Layer 8 of a small transformer language model trained on English Wikipedia (22 layers, counted from 0, width 64). Numbers have three digits each and are written without spaces.
In attention head 0, each number of a token's query is one row of weights dot the token's vector x plus its bias. The head spreads its attention over the tokens so far by the softmax of query dot key.

Query weights of the head. A number n stands for (n - 500) times 0.0024.
q0 (bias 0.052): 329600615572523448586515540423375541546699400501469522428532408545470530440600326483454517495515622356462542569427579601409386453495345481610599620415478579544340412466496553469509483615341486
q1 (bias -0.604): 635503624385547351295491563329686459593236162495487381336209475291467437538456577438500435437454630448621526448343555501628257652396604466495537634294780463616694327390414390607547561338432474
q2 (bias -0.133): 459569495441680400564513631419450508512570473517406406493636404557585557499479359430467507394443585487739375658473535475412449504568483571504521446669305443373395346476409395713425456502352469
q3 (bias -0.156): 474375363462512516399416456308501548539471397515471252395293474624387438638374431511524423482353468610464714580383613590521625709655364414568473384456494497527544416423525563487518529650369446
q4 (bias 0.569): 438486537816378530627700453475352535832698626359286721496488444598417627403335313312435660512522477509496548799441562496284502473348377418533538459501508437503482452575542321398735354552493437
q5 (bias -0.581): 491385597424401543544309603540697534588351286391835367514524545498538473361498327632499332500506444558609493205555499430509512412413470490544336477341564692488543455430720460477484573462377496
q6 (bias -0.544): 552390665448509630676169341373714450750518421477621314684177675567549553293268455683261637639485382675561564232391497395487376478369565561577451396521505548376625552376504537509262242476387544
q7 (bias 0.343): 674529523632574823629625396632510466494497526631582645558497428692474569505572492809571600550413397534399542538418537717424589334654727400717321384369519415413648713640546380302726482182710505
q8 (bias -0.811): 496535613397467396579205411645587473726688308417659260385387418338591342430459527455140268676555394580438606138541623189651389477487546621419445694292467619485296404448541719725348511736237770
q9 (bias 0.526): 426548327643652724335618630678238516377493492635354402442484395635428592534378570660601415315364387591497598539460503432550742420500500487564599410670198251543591646593507392457512508561540407
q10 (bias -0.314): 444510554377507576693314271441398607629539455453528574481313497499474701453465389400215539517595417611518577537285684380642378569546496635466357432591578779419455479304439687572373622548324574
q11 (bias -0.102): 527572411555475768424605694514526383687542386504521457392514355454489492414583472541605433547407607560401522369419566630482457452343670545501427681245616453531583596672582461549485432452462492
q12 (bias 0.649): 611514171543663649441698294448492470283504611706370693562464420581363706475270441565807438424361694492636494811247444555460662403352451245633480501536410255566579686497334273344514482474623455
q13 (bias 0.236): 498536515464512398378621603509655336399533711485519396600532270466412300534488369277525745517454560450475559521810427691580606600598596499567563354512670422507540472713609504064509492581531375
q14 (bias 0.189): 470529480386375641465449321522567426582465223532683678561493602337473497506519450441497468495493527646337557349519472508522442409413515550444442581538733521613439536552315448489482526590258625
q15 (bias 0.062): 492453458511499510477487469485574484511443477563520549495525451574500507661409519476477532567479541484463557396569630500473518590579556559431487428463492516474457581514416470465430549471370534
q16 (bias -0.076): 476737468542517548518539545621396571513597431541439486539451436333567472375455442485435458457551493609433561516500557436479426452447395334400505551477529534413339490430540472449644412548526560
q17 (bias -0.017): 462553639333306591441281240335356380697255348592567634633435562471641538554429357571183439579465476651270570150433668177567400490453521658341413729471876719578512364593268598647298512729176645
q18 (bias 0.048): 431576539384323777494438432380333397647446560569571668640613614621621526540359385430452381497583569500404771290323472529437667451493513472438378618649768419563406424390201553388366570661303405
q19 (bias 0.074): 493385577549399616534376298546402404591384443662541708622403553454521504533429403376350648430503393411467587530429499326408566449530585610574328599646609624486420417440231530465585457612219550
q20 (bias 0.027): 746385671228423544398472295578360369556438409194837572637480874582676523804585351610329325381592398504340615268400534242421469305585443523464297724438870463420532302468257488279273558440201799
q21 (bias -0.047): 492487397808634485484604728361478731432684686726490603496379350622551542514468473455284489542876635603476607426599548592526564543556754493420574270280344521323621527602814475615636488519728430
q22 (bias 0.015): 683543404081594676178338287315475254782385505497702625392288169506279546386531368483425186665484602406452553403476560602540398539269414790367386564707902491645605276578279795682463546572246753
q23 (bias 0.035): 553650376392489321408585155368611401320443808538034295484846678432653489903371541420410486623451639562734597324308722303673465567470558582474561333469482457570649494490453391406307459217490475
q24 (bias -0.009): 537517495379668503749554293542485916747321281407550578751259817553600411461696538505531592656586508600133640600095427435268621351548457722504730515437426557631172366489577544588774414651317666
q25 (bias -0.056): 437327355281559498578260518703325451793772587389570534520472616500716647552722235406508480731299648386341405155409633353604248226230486472606331615675210408838674179777419322781485439816325602
q26 (bias -0.029): 475473250451591314448340639745536453464363368279394503291614609427097429342694311491443904411549596625735662519281588252168443636397478371420279495586839463777800368667582407213387339281508718
q27 (bias -0.063): 296500731621678692577191095399237433665583552789318544316539425732617357461903422488436373538387573262386394673544503486391315270678432241688511445351534465689876873568782478520452486458380835
q28 (bias -0.056): 439436629497624562731857614457634398588298547536377558539588525742553356359326159417731660660306366771273279475836777709607483240377509653471377306437486537132336668322590595530377409673633751
q29 (bias 0.040): 420539421754696665742139517257620516570560750574689427379551476789371729541523184735416520700783591455708742781747285840500565204573200585371396194565191790949511690431506454461539332254642642
q30 (bias -0.033): 513510337378707489317626598638511602357508267604233183356097390352484697616319331194632088501348590565855506639526679601643859303944574355722694677652176376418490327530862369115270820603505351
q31 (bias 0.018): 440581373355641596272576540325592592213344654520348269399731287678387142762789626453501478314509550519414838302685474295584712365653637735323320408450416696761417535539554612622395673531599754

Each question shows a short text with each token's key, already scaled and adjusted for position as the last token sees it. A number n stands for (n - 500) times 0.00066.

Then comes the last token's vector x. A number n stands for (n - 500) times 0.0093.

0 "o": 507502504500498502491502497502509482488495527518494626498681645512661518528697670545623440350621
1 " ship": 495506490497491495484524498515505481496490512494472646486631651538710459425717558517625358395597
2 " s": 499499493502497500492506494511499496506490581506449631464664696474759498374564562494499336406557
3 "ank": 495492501503504493497503492504522502515506523554490574510579527507752588604631644373537572642290
4 " in": 493501510500497497496494500505493509493496598499485561495676618391666498395544660492477438229406
5 " a": 504502506510499503502502501499502516488499589530483586543734627443744555534670528611461546405389
6 " st": 496502501496500506495502494496500507514500601544481593538691615513693552746694571543564506530530
x: 367547241447434439296759274412386583516495666587512674513463465558396618544572738545619493621459455355435597704318501611474534590552543621583553727596650406620594539686193592337700604670317442
Which token does the last token look at most? 5 " a"

0 "ing": 504502498491493502489502499506503480490503572494486624478775703449768409593669497523544371374552
1 " on": 504502500493499506491505504508493515488505648528466611520772680453775471585661581512526377367520
2 " to": 494500510487500500493502503501507503490498608512481619519771718442727527584692647526498442371423
3 " the": 501498503503497501499503505502498513495501613541504598572780698452737589584602560574498514278422
4 " un": 503493515485499505491495488492515515504488586524498601546736685483701519653789511628614481450437
5 "iversity": 499496503512501501492493493504526493501478460532520563546564520517701750492692760486409661349374
6 " of": 500499500492502486494496492519484504483475577555481573548668768509670611407681652400433403462715
x: 601333511320414629502574357565251534706573460544513699465451404672516378513592519530651471396401601386511528525400280606559566415484478485395623487547489273579730541624318617302441414198162781
Which token does the last token look at most? 3 " the"

0 " |": 501497504500497499505498510496499509487498613563466595549732708464701579600594521474558372441495
1 " N": 505501514499499498506503501507486514507493622551476580524746727454666575617585519465497388511401
2 "/": 492497505507506498503500497506510505528486479528514571519499574592422550773538416428617436377242
3 "A": 500506503504507510501499499498514514519503544526503537471548423423577543618602542651663292375264
4 " |\n": 497496499504498507507497490487502504498501547503484622543691569472530511699652595617662297455486
5 "|": 491498499502500494500508511506480510486503616579445560574729701420697627521572515590472391433514
6 " T": 505496489513501501499506500506482509508490596570472563533735711436662645480652487581549482602456
x: 550454496374552492465679326477402491337196649494396718450461406665504722486525495436566431594383573508469573803402639498203590516191597495488401581483706326679548505574238499360594605326365595
Which token does the last token look at most, and with what share of its attention? 5 "|", with about 30%

0 " ": 504503500481500499496497504500495522496501668542471607530720699458719529565581487588629470329417
1 "1": 512497513486503498493505498500494501498496675549472531548663673481644519614512468592687545285317
2 "4": 511519511506493513490488504496481518495494598538485522534585495464530536589620585423506355125322
3 ".": 500506499507496496503490499509465514499513633541450511484631516435577408475906412537449500371519
4 "3": 497513495528492507502495509512464527504508668571431522551639568471790530353679605502450429631396
5 " |": 491499494507501500510501515505483513482519654584423560533691570481777508460554346321408404570399
6 " ": 496499486501501501511500507505472537509506667605461575535669666512719528636545472304449373611403
x: 760710454408390526455725342534389422551413408609556754588506538530558674533390411674716494625552499718479514619674380482353513308354554586496424422579693260622460426421343428364686536612218557
Which token does the last token look at most? 0 " "

0 " the": 502506494500499501499504502497510508490506608530487633572779722461752525649768503542614408419443
1 " m": 495507485502502493498508492501518507506495631512501605555732661508751480679814458642605450462386
2 "inist": 497495487489509483492496485499526493509497534521507592545577536614691581589790373539280578446166
3 "ry": 506492528502501503484495490504501463472500534502505518478515653446516470557688501391108666711716
4 ".": 497507500501494496498497500515477518485500661568399593546719745488787476546551639426555378490752
5 " Hen": 491492507495502503494507492498496517519482599539494628545787812512759616431489649460541347506396
6 "ric": 502518504496517489484506482508536462500466395499537546542475686624470619310291449595574627825723
x: 408379566331446499266781509648318570359535538518678536373413509738516473667447254546491685223455397331507390526746340403569599271390447544386221591749457453462492500604322555321422509531608535
Which token does the last token look at most, and with what share of its attention? 4 ".", with about 50%

0 " Des": 495522508498504489504494489503512465500496465483521571409550586536546395606372709292361560597377
1 "c": 491503506501510500497493492496509493506513504483517539470489548519488426598310713342370540565270
2 "ri": 493494515497505502494496495498504479500516490476534508445486386485429402728554312572366710535603
3 "ption": 498495504501500496497500504504504483491500497522508508530496503579569505488516403274531728389754
4 " |\n": 499498502505497502504500499495490504488496576516463620543738674503636502543671551489562377373572
5 "|---|---": 500512493526499515505495491503474505505494641551468549534699698396686639501557477570450429453612
6 "|---|\n": 496502480515502503504499487498481485504496610543496529547755676419584596661602492515556516459657
x: 723651444316455628466665450396591283450365429529605579527535499494554403770328488549744340469237517540249606587326270490635632365476474604369242563688612366532579632701356527426500673512332551
Which token does the last token look at most? 5 "|---|---"

0 " ": 505504500479500498496496504500494524496501688547468620534745722453744532573591486598644467309408
1 " |": 504500510497499495508498520496494517481507692609439602573715730487664559568560444579692516366286
2 " ": 499499514504501501506489507499486547507505705574482585532715710490665456644665579458522318567288
3 "1": 499510515511507504495499499499496513505502704565482512541661647470638467659550534635701477427173
4 ",": 492497500513500501518485504502491537507491649551515520512636512392516473591709534640460429234172
5 "6": 482493490514490496499498513507481546516496677590523508625646562517780632544656515621460383687288
6 "4": 490476482493495492502502522515455541512513692576495454614553493477734508455696243621406384728490
x: 534519433509450632355694380587490459510713431775465849439586405446499580565639505528544411498379555417482404443755336457494502363329618589629537554585140379623488414700569529394553579652328476
Which token does the last token look at most? 6 "4"

0 "%": 502489509502491510493496515503471535503514578517477580485599626452549369761692574419292384351370
1 " |\n": 503501512498501504506495491496482514495503605503476640563786700440587510678693547505477348391465
2 "|---|---|---|---": 496490528499517506500484486501471503498503676518473550525802735323640543575538506611472408399532
3 "|---|---|\n": 503497524518507504502495486502481492502497631517495541553773655398607563661678410627547673458614
4 "|": 494509501501499491500507513509478513486500632590442562589757728452749649521618451507492402456552
5 " ": 498497496515502496503501504505473524507499653588485554538725729391664599533680519545615387633408
6 " |": 497495493510515491499512500516475509494488615620480516581679706397545749532602542664616626440367
x: 522499406395250409650495206530374546459387483526465730496504668434419664616339282511665476530378561484623601577382426571374501342417593515284366650428505415555606722598349448179530585202459481
Which token does the last token look at most, and with what share of its attention? 6 " |", with about 50%

0 "6": 510487499495497509491505506500487530480499689557464554578654667425716518578699439557630316300502
1 " |\n": 504503512494501502506497492497487506491493607527468626574797696428646581579711470597595346398511
2 "|": 509502504503494497505505514502479515486504635586434582579756733414738668513583509550451337434512
3 " ": 499502514509499496502498504503477529504499680586480566542742741390691602536668517554581375630442
4 " |": 495503507515505485505511507513471513495494644622461527582697719399579724555602526656628650399395
5 " Conserv": 503506492496516492490492493500491487511487601543527561543722755444492559632549625526414639454195
6 "ative": 499492488506511492496496501502469463498509587488547525467586757423239386609460304266413563573473
x: 564318427446409451475561535695410589380469378571422553498552601592647376739638415621865424154218584562356463541320384475488550330536572629540454473572413390485418338465186596351568452542401701
Which token does the last token look at most, and with what share of its attention? 3 " ", with about 30%

0 " ": 505504500479500498496496504500494524496501685547468618533742719454741532572590486597642467311409
1 "6": 520503515482502506483508500500491492495484633546458534548643649483674557591483404594706557202287
2 ".": 507507509503495492500491497512465512508513668553446501469653529372610427458821289545519449319334
3 "0": 508513512527493508504496510508473524508510674564452517546651577423780515322692647530429380582307
4 " |": 493508500509501500512498517501481516480523663582415568533703576497750498443620361302379371641343
5 " N": 497495487510504498504505496508477511513496628577458589514771733481700566621599494313457367595377
6 "/": 503511489498503508502502491501507504533491482530515590515523615593394561821552419347594411405184
x: 831560392576468575540638404649344603645578561489108743468332666576515369465396500524631552503484435621222321505531616444369393512503543541554286586562785394642589598599365552455724585589526444
Which token does the last token look at most? 0 " "

0 "arg": 506508502517485499486509504511485489487498513490519595458631665420517370508556384424601508137667
1 "o": 509506498506493497496503501504487494491500545494510585476636669433543403484586419451611516142707
2 " ship": 494501491497490493480521498517503491499483499516467658508603667598665505464762607465641371391697
3 " ran": 508498471489491488491503485511513458497486517500458604472662687445728542288556581430563305465688
4 " ag": 487490496477497496482494495503505472507480525502531573456756619315712564461571454290697427462534
5 "r": 507508490490503501492502488502503484506493510498551511490494581372435577680420650497483641125619
6 "ound": 502503501497511497490499496508509479502503533515518536502534615554478365762397300334544538240625
x: 683498432511346605610641569709296414507705488569537554428614557552575346559676568724600731295294411550343400457442298466419577408447606626418485774536581418608557488586215729581752506612641629
Which token does the last token look at most? 0 "arg"

0 "our": 512495499506492512491509506504504480485497473499511611488662646429620471426761749472742478384748
1 " |": 506503502506494503504497515492488498467507602562455638502736692436662516446711694506725405377682
2 " J": 504504506507498503511508502507482523501493661579472630535821774502720576612624514523500308489459
3 ".": 502504477520503477492519486527504497536467542618521570598501648548520911486245481654368535409417
4 " Wh": 477493496504494488505510488521503500534485464489482635490576628612435584225174630579365347638366
5 "it": 495493497483505499502503497495542502524500433534554497544465343459647765333303629485634156525509
6 "by": 503509494497489502507492494500507503486517434472556524486427242529459522387510737314387229511779
x: 563523341437493619482753699575246461350595442504544753507471211697423294442632294541619559408563450458433620355697604509543593489601625483494221598632516516588668470488511702568394358541395717
Which token does the last token look at most, and with what share of its attention? 0 "our", with about 60%

0 " |": 501497505500497499505498510495499509487498615564465597550736711463705580602596522473559370440495
1 " National": 496505515492503489498501497498498503504500622541492588538736721471692579629587528437518379534420
2 " F": 483492509499506495497508490499496488490495548526474590450582653486597475633798586440599483690586
3 "ront": 493495497501507499498512490496539499521514536540520577509482542524653454875386477527540405633449
4 " |": 502495500492502499505497518493492493447531605512428611436604522448608267423758573538519329493507
5 " ": 499502497508500501507499506504475538507502675589477576552714685484683551614608510519570343460440
6 "0": 502493484513496504501503509503491520513499644586486536546646621481682549612527468589623599304312
x: 602447406565422625695612360629471304708464375606474910595595595479682540611468406571576460499425654607331532561443500582450473504190501509487515399618531381511519450625302341450733499439594329
Which two tokens does the last token look at most, in order? 6 "0", 5 " "

0 "er": 499501497496495498495504497506504480491494541504483623499717706535684457563645498451493420540602
1 " E": 490510504498505496491505500510497490494486562504466653463704701568686477528628504498546437591577
2 "re": 501505495505508504498506499499505508526514574503492556495536540466503457698435462706778517518403
3 "g": 493495496489504500498499491494501493498512499463526511449510490437430344453528543388805440445313
4 "l": 505495497493500503496500503499505492492502509473521544451494510473455331485545403494573370160439
5 "i": 498495503491504503500500500493504490505505483488506545479478378578467468546609262359548441257591
6 ".": 499499497491498494501496493507488504499490555550456620524677619607596547583705570414514431382637
x: 562602457134347698470697522555521294498530515462632820499455567621373566471372394690556620470405700587514421374390446478562505518472487618378330663672668262583613527712406611386464513599282517
Which token does the last token look at most? 0 "er"

0 " |": 501496505500496499505498511495499510485498625570462605554757730460723587611604524471565358435495
1 " ": 499499515492502499502493505501485541508503707568477579537735717451712537646601560522515375499420
2 "6": 505510530498505506492499502499487513506501684559480508539645595445685517664505486575655606313265
3 "0": 493518512522500509495495503498471498515517629507461483507541430373624421448754294598541553284324
4 ".": 493506494509501498507494501509460520507521627549428492496522427472573401472886267545468501607521
5 "8": 485501485517493504504495506512457530505516668581427504563547454486778524313717588505502531702429
6 " |": 497487487504499502513504516509472516483528681609403565537689486496789520463600323344457456614478
x: 669545314279302639648633349537432425429372473620659780485392433470521595569291362471648427570458612608445559343468395564289686407467785654350554532536392359554520531479268508335508546559219478
Which token does the last token look at most? 1 " "

0 "an": 505501495505492499492507498504505487487494541517501615513683641466620526467792582541570337445560
1 " |": 501501499506496500503499509495492499476503596551469617516718670477623525489737581542588368435567
2 " T": 499505514499503501505503503505489526505492629556472601528748703492697566591599512522501365472455
3 "ur": 497496499507510502502504488494531528530505564552494599527490505516664652679437712658442390405370
4 "k": 494488514501509498504500491489522485503515455501522513470423390539548437491388617409683756732522
5 "ey": 506505500495503507496498501503503508490505519493465587509494426655647385321552451671448439235538
6 " |": 499497500492498497503503512507487508469507607557414624501631607586663419482563551566524257405675
x: 574459334244320628573743288513364483590360404552742791488462455599518426648417469586560573399450615553395450292359578575342644510400617552414461649485456346488670622441404617408564566489158658
Which token does the last token look at most, and with what share of its attention? 2 " T", with about 60%

0 " re": 501501498509502504492504489501496477517503575502530598470753660389620537768395743494564526282566
1 "fl": 497506525502508503493495485509508487528506537505520525463566536398587541842306813501539576294474
2 "o": 505509502502506489502492494500525475530517516524611425509593238362560635746362370399565527280687
3 "ated": 493499506505499494502487499498502491501519558536498512533597362578665535557593718369694600330834
4 " und": 511502498505501504505499486502497495502495577523456601462740636509819331588711478393458439306513
5 "am": 497500497507500502503500496498518509510503505564490550520494520562617703708419728305154561516438
6 "aged": 499509499509505487499491492514495491482491511511525545515583531592575508365578417373066765460514
x: 702319446380195665343535399488276433274639410553548667570520261457409340553346503573692455294519608286366514419539250515433558467437349678491726598598515416422501396563293601448552580570525692
Which token does the last token look at most? 4 " und"

0 " re": 501501498508502504493504490501496479516503569502527590472734647398611534747403724494559524299561
1 "fl": 497505523501507503494496486509507488526505534504518523466561533405581538815321789501536570310476
2 "o": 505508502502506490502492494500523477527515515523603431508586258372555624727373380407560525297673
3 "ated": 493499505505499494501488499498502492501517554533498511531589372572652532552586702379679592343808
4 " on": 497500510502494501495496505509480524484509661529459583516757646476759377547668508455498396316512
5 " ": 502504494501496499505495504502484533505511658557510566525710669427672429642657685600502460339356
6 "9": 502488494515499502497496503495488504499500634553487506538652644421663497628517584557651616219293
x: 645617495454423420727457369635484369614667402660613890510734498502617661611602458679551427447361656421318491665486407560377518474238368566419414548518425500595607534688377465372546482630461410
Which token does the last token look at most? 5 " "

0 " |": 501496506500496499506498513494499512483497648582456624564803771453763603631622528465576333423494
1 " C": 507496511497501496505505504508483517513490661544471616523836801450711584654626531490502358506403
2 "andidate": 501493504505495475491496495512485481513490582571572501506683713422381531899656425595400479654357
3 " |": 503498505505496492509496531495461516455514648582471589516640752500375448820744502373326494630550
4 " V": 497499502510498500504503500500482527504494674584490587527820764435682603715626519416592386482387
5 "otes": 512500512512515498497498498498504490516480521567532555551517591454538702490502319369577797533100
6 " |": 499509493501502504515500522496479501462527590511460561440551584498503271550517555155235549381222
x: 726403285308189571615547398613341697498433273577570730451507515533523539588318472436741670365503698520418462384402363501359619530543535655528386497326412393534413499453270695436491486590305491
Which token does the last token look at most, and with what share of its attention? 4 " V", with about 40%

0 " North": 518515492496504490486517498496524474490488523491515626497604589423632603312836427535705244598459
1 " G": 501513480502504491494507489501498483494496503485507577442514484402555537278854373541717266657464
2 "ra": 500503487524498494494510493510505497538490521537521604512504578501440639742471337769565161353532
3 "ham": 501494494490502502489500488500514483508495451518550586536449536687266491514385305419884331445507
4 " Sh": 498497508508501505503507493508483498495491518501415646457576528666641353099684431574629479564612
5 "o": 501499490492511501500497494506536492519493474571509570558426397678604820564292529550365483634785
6 "al": 504508495493503498503495484501537493510513479562550536547494319656556596596316805488742587413731
x: 475433480430511563754619698713161434430534517542654735505387427697410293533471315568518661351472460474451718394418474503558432291358596498300320506616368500532528497629563330356535396777549668
Which token does the last token look at most, and with what share of its attention? 4 " Sh", with about 40%

0 " s": 504507500498504493498498486501526493521503577514487610478658513496802559596617710335511551541291
1 "ank": 494511502499498490498503491504528495516508518553500585508575503511761609600630704357517604629239
2 " in": 503506502489494499494497503504494512487496610504481582504703662401687508388551670485486401196442
3 " a": 499494513496502502503501501496507516485499601528482601550767662445772555535685551609452525370398
4 " st": 505502498498505504498504493495503505513497612544482608538726647524714556763717584550569502529534
5 "orm": 500499490491510497495495495505510496521522549524515538501566477395704625655509363462205231486492
6 " at": 505497513510504491487487492513486498477504613512473626498757610467637427561692312315503347378494
x: 504535465534368738635553277513408445494539526559522753431346277423544468452509425672680554513422502327497480486566439561424681400430258412572561549604560452524732506417081728352555388407305656
Which token does the last token look at most, and with what share of its attention? 3 " a", with about 60%

0 "o": 508502504500498502490502497502509481487495528519494635498693654512672519529710681548631437341629
1 "ated": 503507502498488499487501496505501475484496542515489624496713658502672516542702645515620378343631
2 " on": 502503503495495505492501505508486516486506638524468598507742663450716432572661534495498345338533
3 " ": 502496499505496501502493503500491527505511644540520558517702652409644427642643690581514481321391
4 "9": 489502511510500502496497500495491503499499624542490506536648626422661499618514573524647621213338
5 " January": 504491513506501498502484501502506526495489640598524534561683640414667502476704379504474566329304
6 ".": 497492495501503491504499491512492497503496576588463519496680580357773682393658609608461512505598
x: 429608427043279634527677371564503286405579397455516749471489490560337581472364258604573496492398578425533449617519406531443521531379549577255327624643564260595603482777465535412400495575293474
Which two tokens does the last token look at most, in order? 2 " on", 6 "."

0 " ": 504503500481500498496497504500495523496501674544470611531727706457726530567584487591633469323414
1 " |": 504500509497499496507499519496494516483506678601443594568699713488652554563555448573678515376302
2 " C": 505504508503504497504502501504488515511497631531472595516764716499640508609664547463525349528296
3 "andidate": 506500497507502478494493493511490478511493553562554496496641645452381516814662449562398437687347
4 " |": 504503496505498494508496524500478505465506607583479565518629715488436484751692500375307438649532
5 " V": 499497495506498499504503500500483521503495641579488575519766729452649584683601505400558357539423
6 "otes": 506508504514513502497498498499505489515482509562531549548505583463512693479482329374582739555178
x: 413443480586278471604571561619282574383709379530620587599446620367512575670342607589699424443544575300464434535433277408196558538389419669466436416757546559469471378628129368353643482383546361
Which token does the last token look at most? 4 " |"

0 " N": 508511509504495489508503499501503492504481534551502673494572640673405621794657359300620348247266
1 "/": 483508500505513492499498493502527494526486465524534588508422523628345563835559391356654392231152
2 "A": 509501503502513512501499506497526531520503589554494558494577429416676560675643541691728153334213
3 " |\n": 493499507504499509506495486484508503489497581512478676583795664455604535774700629650710240475478
4 "|": 493508501507497494502509518506470516479504671611413587601817795385796677501614509602466355419516
5 " T": 499492498523502502501508502507476517508486644597462587555835803406731692480739476588579468627432
6 "urn": 501527492489522506478491479508527498514504613599499572603662655463646779742517797766504489374381
x: 469602571469323449706568546423224563643501678772457536601399404373341627692389348588422635423361617300494468629592453564639517487284530509422312721598471445456518558670275494378799371559588555
Which token does the last token look at most? 2 "A"

0 " –": 500498515497502497502493502507504508515504629547504537511737568397664553590637604559617412445405
1 "2": 509492515507498507502494509500495521510499628581518479561680533397647603615601655552639404429411
2 ".": 504502502510497500509492503508482526502521665556450508522633489390727424493670439495332516391469
3 "6": 505514509523493507500498511511467530504509677578432520580623566485805560396551582467442510562486
4 " |\n": 496499499511501507512500501489486517497507626524454620580756635465688509543558381418486432457448
5 "|": 493498498505501495500505511504480506487501610581441564555704707429692635536567488522456397462539
6 " M": 500495494502504497498507499505479508508489605568481549534719733438609640510653497548549471593472
x: 470458501333534431453640240496425423462524609531501746602498567667697823602386528484601372630402617402610500814401510581434562365322629509573460720558591277680577507553221413370581490390268487
Which two tokens does the last token look at most, in order? 6 " M", 5 "|"

0 " P": 508511504489497492502508498505494483499493527500492639447552605576518491725396349530358565272310
1 "an": 503501494510504490496509495495514490514502542527523557506492595504471533757381415548350625282282
2 "ama": 506504492504492491497493507502490502505490459505546502503446478558210397514840424558507491480402
3 " |": 499501496498497501504501516497489520460501635572429643562669689617601478449721608525617403466595
4 " Sp": 503500496508502502497503499504492513513481587561466613521740714533710579555616518452547342442399
5 "an": 500494497497513500493500489496534466518509474526544513481499470443626610581247332333338567700430
6 "ish": 497501503494500502510496485488494489507507529488588545543629565597297391482651475285650331607610
x: 628440475351553522375626695723334498452525446465485634445520380762581299617681411449717576473309582478172623331296540562587497357400656475584436588607423374656690553621395473355427429723465724
Which token does the last token look at most, and with what share of its attention? 3 " |", with about 80%

0 "m": 502495510512495504497506504512487505505500532492496650507626616592576478658619315323189279412554
1 "ark": 487499497517493497489505498518498517492510540517493649511572611573633408610612310366176259411570
2 ".": 506503497508491500494497503512476505497505633527430625490783712432758447490665512500576357362632
3 " She": 499502497508507504494496498503481526520495640540456614555781743455765583463618603467583323498423
4 " was": 499509514478497504491500502499506501481488613525452673552757700566705502523491391602709281600451
5 " re": 499504503496499505497495500495497499515501658560497592535839731451748508716528544503524460420485
6 "fl": 503506476503496510502491484495510492523513557526514519458593544376619555854371814455535572333467
x: 630546438358490385585649336307345492698379673705216708600509425561278395663294511547555574410634342562372594677406465462512636455397367624318410501438590548613416488714413547452603560837520415
Which token does the last token look at most? 5 " re"

0 " his": 497506495504502498496503498498512497495504610529493604549737680489750506626655489541609457522550
1 " w": 498505489498502501496504495495524486500491585517500563533731601514791480669614473602635457505512
2 "ay": 500498490498508495500498497500528510519508559562516512515559459414760589584533376372588363257385
3 " back": 502490516491506493478499472503514463494508611492532530482724537427766370396443592508422322431410
4 " to": 498497508508502497491496502508503492485505634507464558474709605422770417468361506473366337434540
5 " the": 501501497507498502499501504501497515496502619552498591562754655470738585590596516560482528346418
6 " N": 506502495499506505498507499501496512505495605548472588508686664505694498641748460580621517496399
x: 590423479561445481590725274562437523462342640415527767738447644781718580649409603488533445637432631508394422747368560578337527418212636635558403501489500263509546441468339474390547360547426568
Which token does the last token look at most, and with what share of its attention? 6 " N", with about 30%

0 "g": 506497500515494504492506502505501491490499547499514607484614572504550456603517334511493281185625
1 "l": 504503496512496503494508499508511484501498522484523607490591558525531413599520319490498262202626
2 "i": 505511490502503496500499493496500491510499511502508581503565411594496522556651218361570406319699
3 ".": 503504489507492498499497498511486516498492603559456612551723694544645549590718623446503453486634
4 " She": 498500494504505506496495498502484522517497617538461600549739705472731584460591611475550367503424
5 " was": 494503521492496502492498502499507501483489595523455647539717664554684503505482402591679318591466
6 " re": 497501504499497504498496501496498500512501636556495580529787696463720508679521532504519465435489
x: 510625396288304549464761257474501492568331624579551600446621589602337635385654399614600645567447596558364718768356519588426595712586454585334390376720623416456486474427304525221638494574372514
Which token does the last token look at most? 6 " re"

0 "8": 505488501497494505490500503501486514485496661555482548549682647429665536618736413593574317328548
1 "7": 513500502496494505489499503501484517486496664556477544553675646431678535624735419602583329329537
2 " |": 506506500505498500502498514498494510479505657585444582539714620421704542546700428614610372310538
3 " ": 501501508513500500505492503502485534512504696585478592530740670472741544663668483505497378545442
4 "1": 492505506525505504496501497504491509510501691582483524535671605471697542650507458539667638344267
5 "9": 482489497507500498506493505492479511506516683585525497508610455384556501575579588431510474190208
6 ".": 500500485494505498516493492501466507504524637558466488430572431410560361553822616348307496374392
x: 608570343343269717516534441586523370377619271533471749470460564503308636475500325564596575554480614522478434507494324593531578526411565615368271633555518194632569442775399507401496270704249500
Which token does the last token look at most, and with what share of its attention? 3 " ", with about 30%

0 "==\n\n": 504498497493492506503503500508493508495495577531473609593792769438678557568664543541578341442413
1 "L": 507497506503492506500506504510489519500495600539481582533749793399651571514612604645469386406332
2 "ist": 496494493507511488507494487499516473535499508570535556556560459520546768513608244416682416585227
3 " of": 504494498510493498499493494508476479490515541475527507425620632330497522464531592449139502745663
4 " ship": 502498506497505492481515495512505508511499611518499593539705660448713477637672404808473415471475
5 "w": 507507493488499498486501491512503484490485526504470611432579776460675458306492489458498163415573
6 "re": 498497507493498499493509504513512524506500544555466587521532506481740581416494228444578176342538
x: 529602536649416519376768521699222403513445525353477723643528359428455646512473349577541507431420500571410308413513536502632773655401852577303429481649680303326545410496391587566581600504566631
Which token does the last token look at most? 5 "w"

0 "land": 503499502500490503496509510510497506482494556515464648513665734515710429494665488625569292329597
1 " (": 501497499507500501496497500505502507491500652520455649505711693497714450516643490612598297350559
2 "1": 504501513497504501495503498504502521499488654570476544546664647443740585597671548673608459376305
3 "6": 493516510506495504497491503494488520500502606566503497534568443390609635610576634477414429199215
4 "5": 481508497505490503499493506493474511493513640511494462576539467406601509529803456541178641372543
5 "7": 490488493500497500491494502501475497492497586531426569555558602593643467628680170461406455660662
6 "–": 497489501488502499501502501514471545524504680617469575568603651545574535696595279531572318598699
x: 618568414481574614348828286484467431564570535494273698563429656573630346588505338710751489519531686535465468433560502526333541271355662573355472547567653233569657545491521416399587413722354674
Which token does the last token look at most, and with what share of its attention? 2 "1", with about 30%

0 " ran": 498502501514489500500498488508501451510503492510523496459639523325648545416548490212687443553576
1 " ag": 509513481507496501487505497500502475500482521506534572469728605357684543495559486311705459424538
2 "r": 494492494510502498496506491506501485503492502497543513491490572406443561662441638507489635159608
3 "ound": 499496498499502489492505499508506477502502516508514538500519609574478373729407310361532535274610
4 " in": 496501507499495501496495501505494514489496609511475580509705624465696449526641559517502412243543
5 " a": 506502506510499504502502501498506518487498585536481583546714623456758561543682544610468551420410
6 " st": 497504500498500506497503495495504505512498592546481590531692620522700548727694584548567518541509
x: 374547241427415431274747270403375576520496644574536696505454482566407626536573714523610501623455461364434610711310490612470530584547549620567537723597662401628585546697207573341698595672316438
Which two tokens does the last token look at most, in order? 5 " a", 4 " in"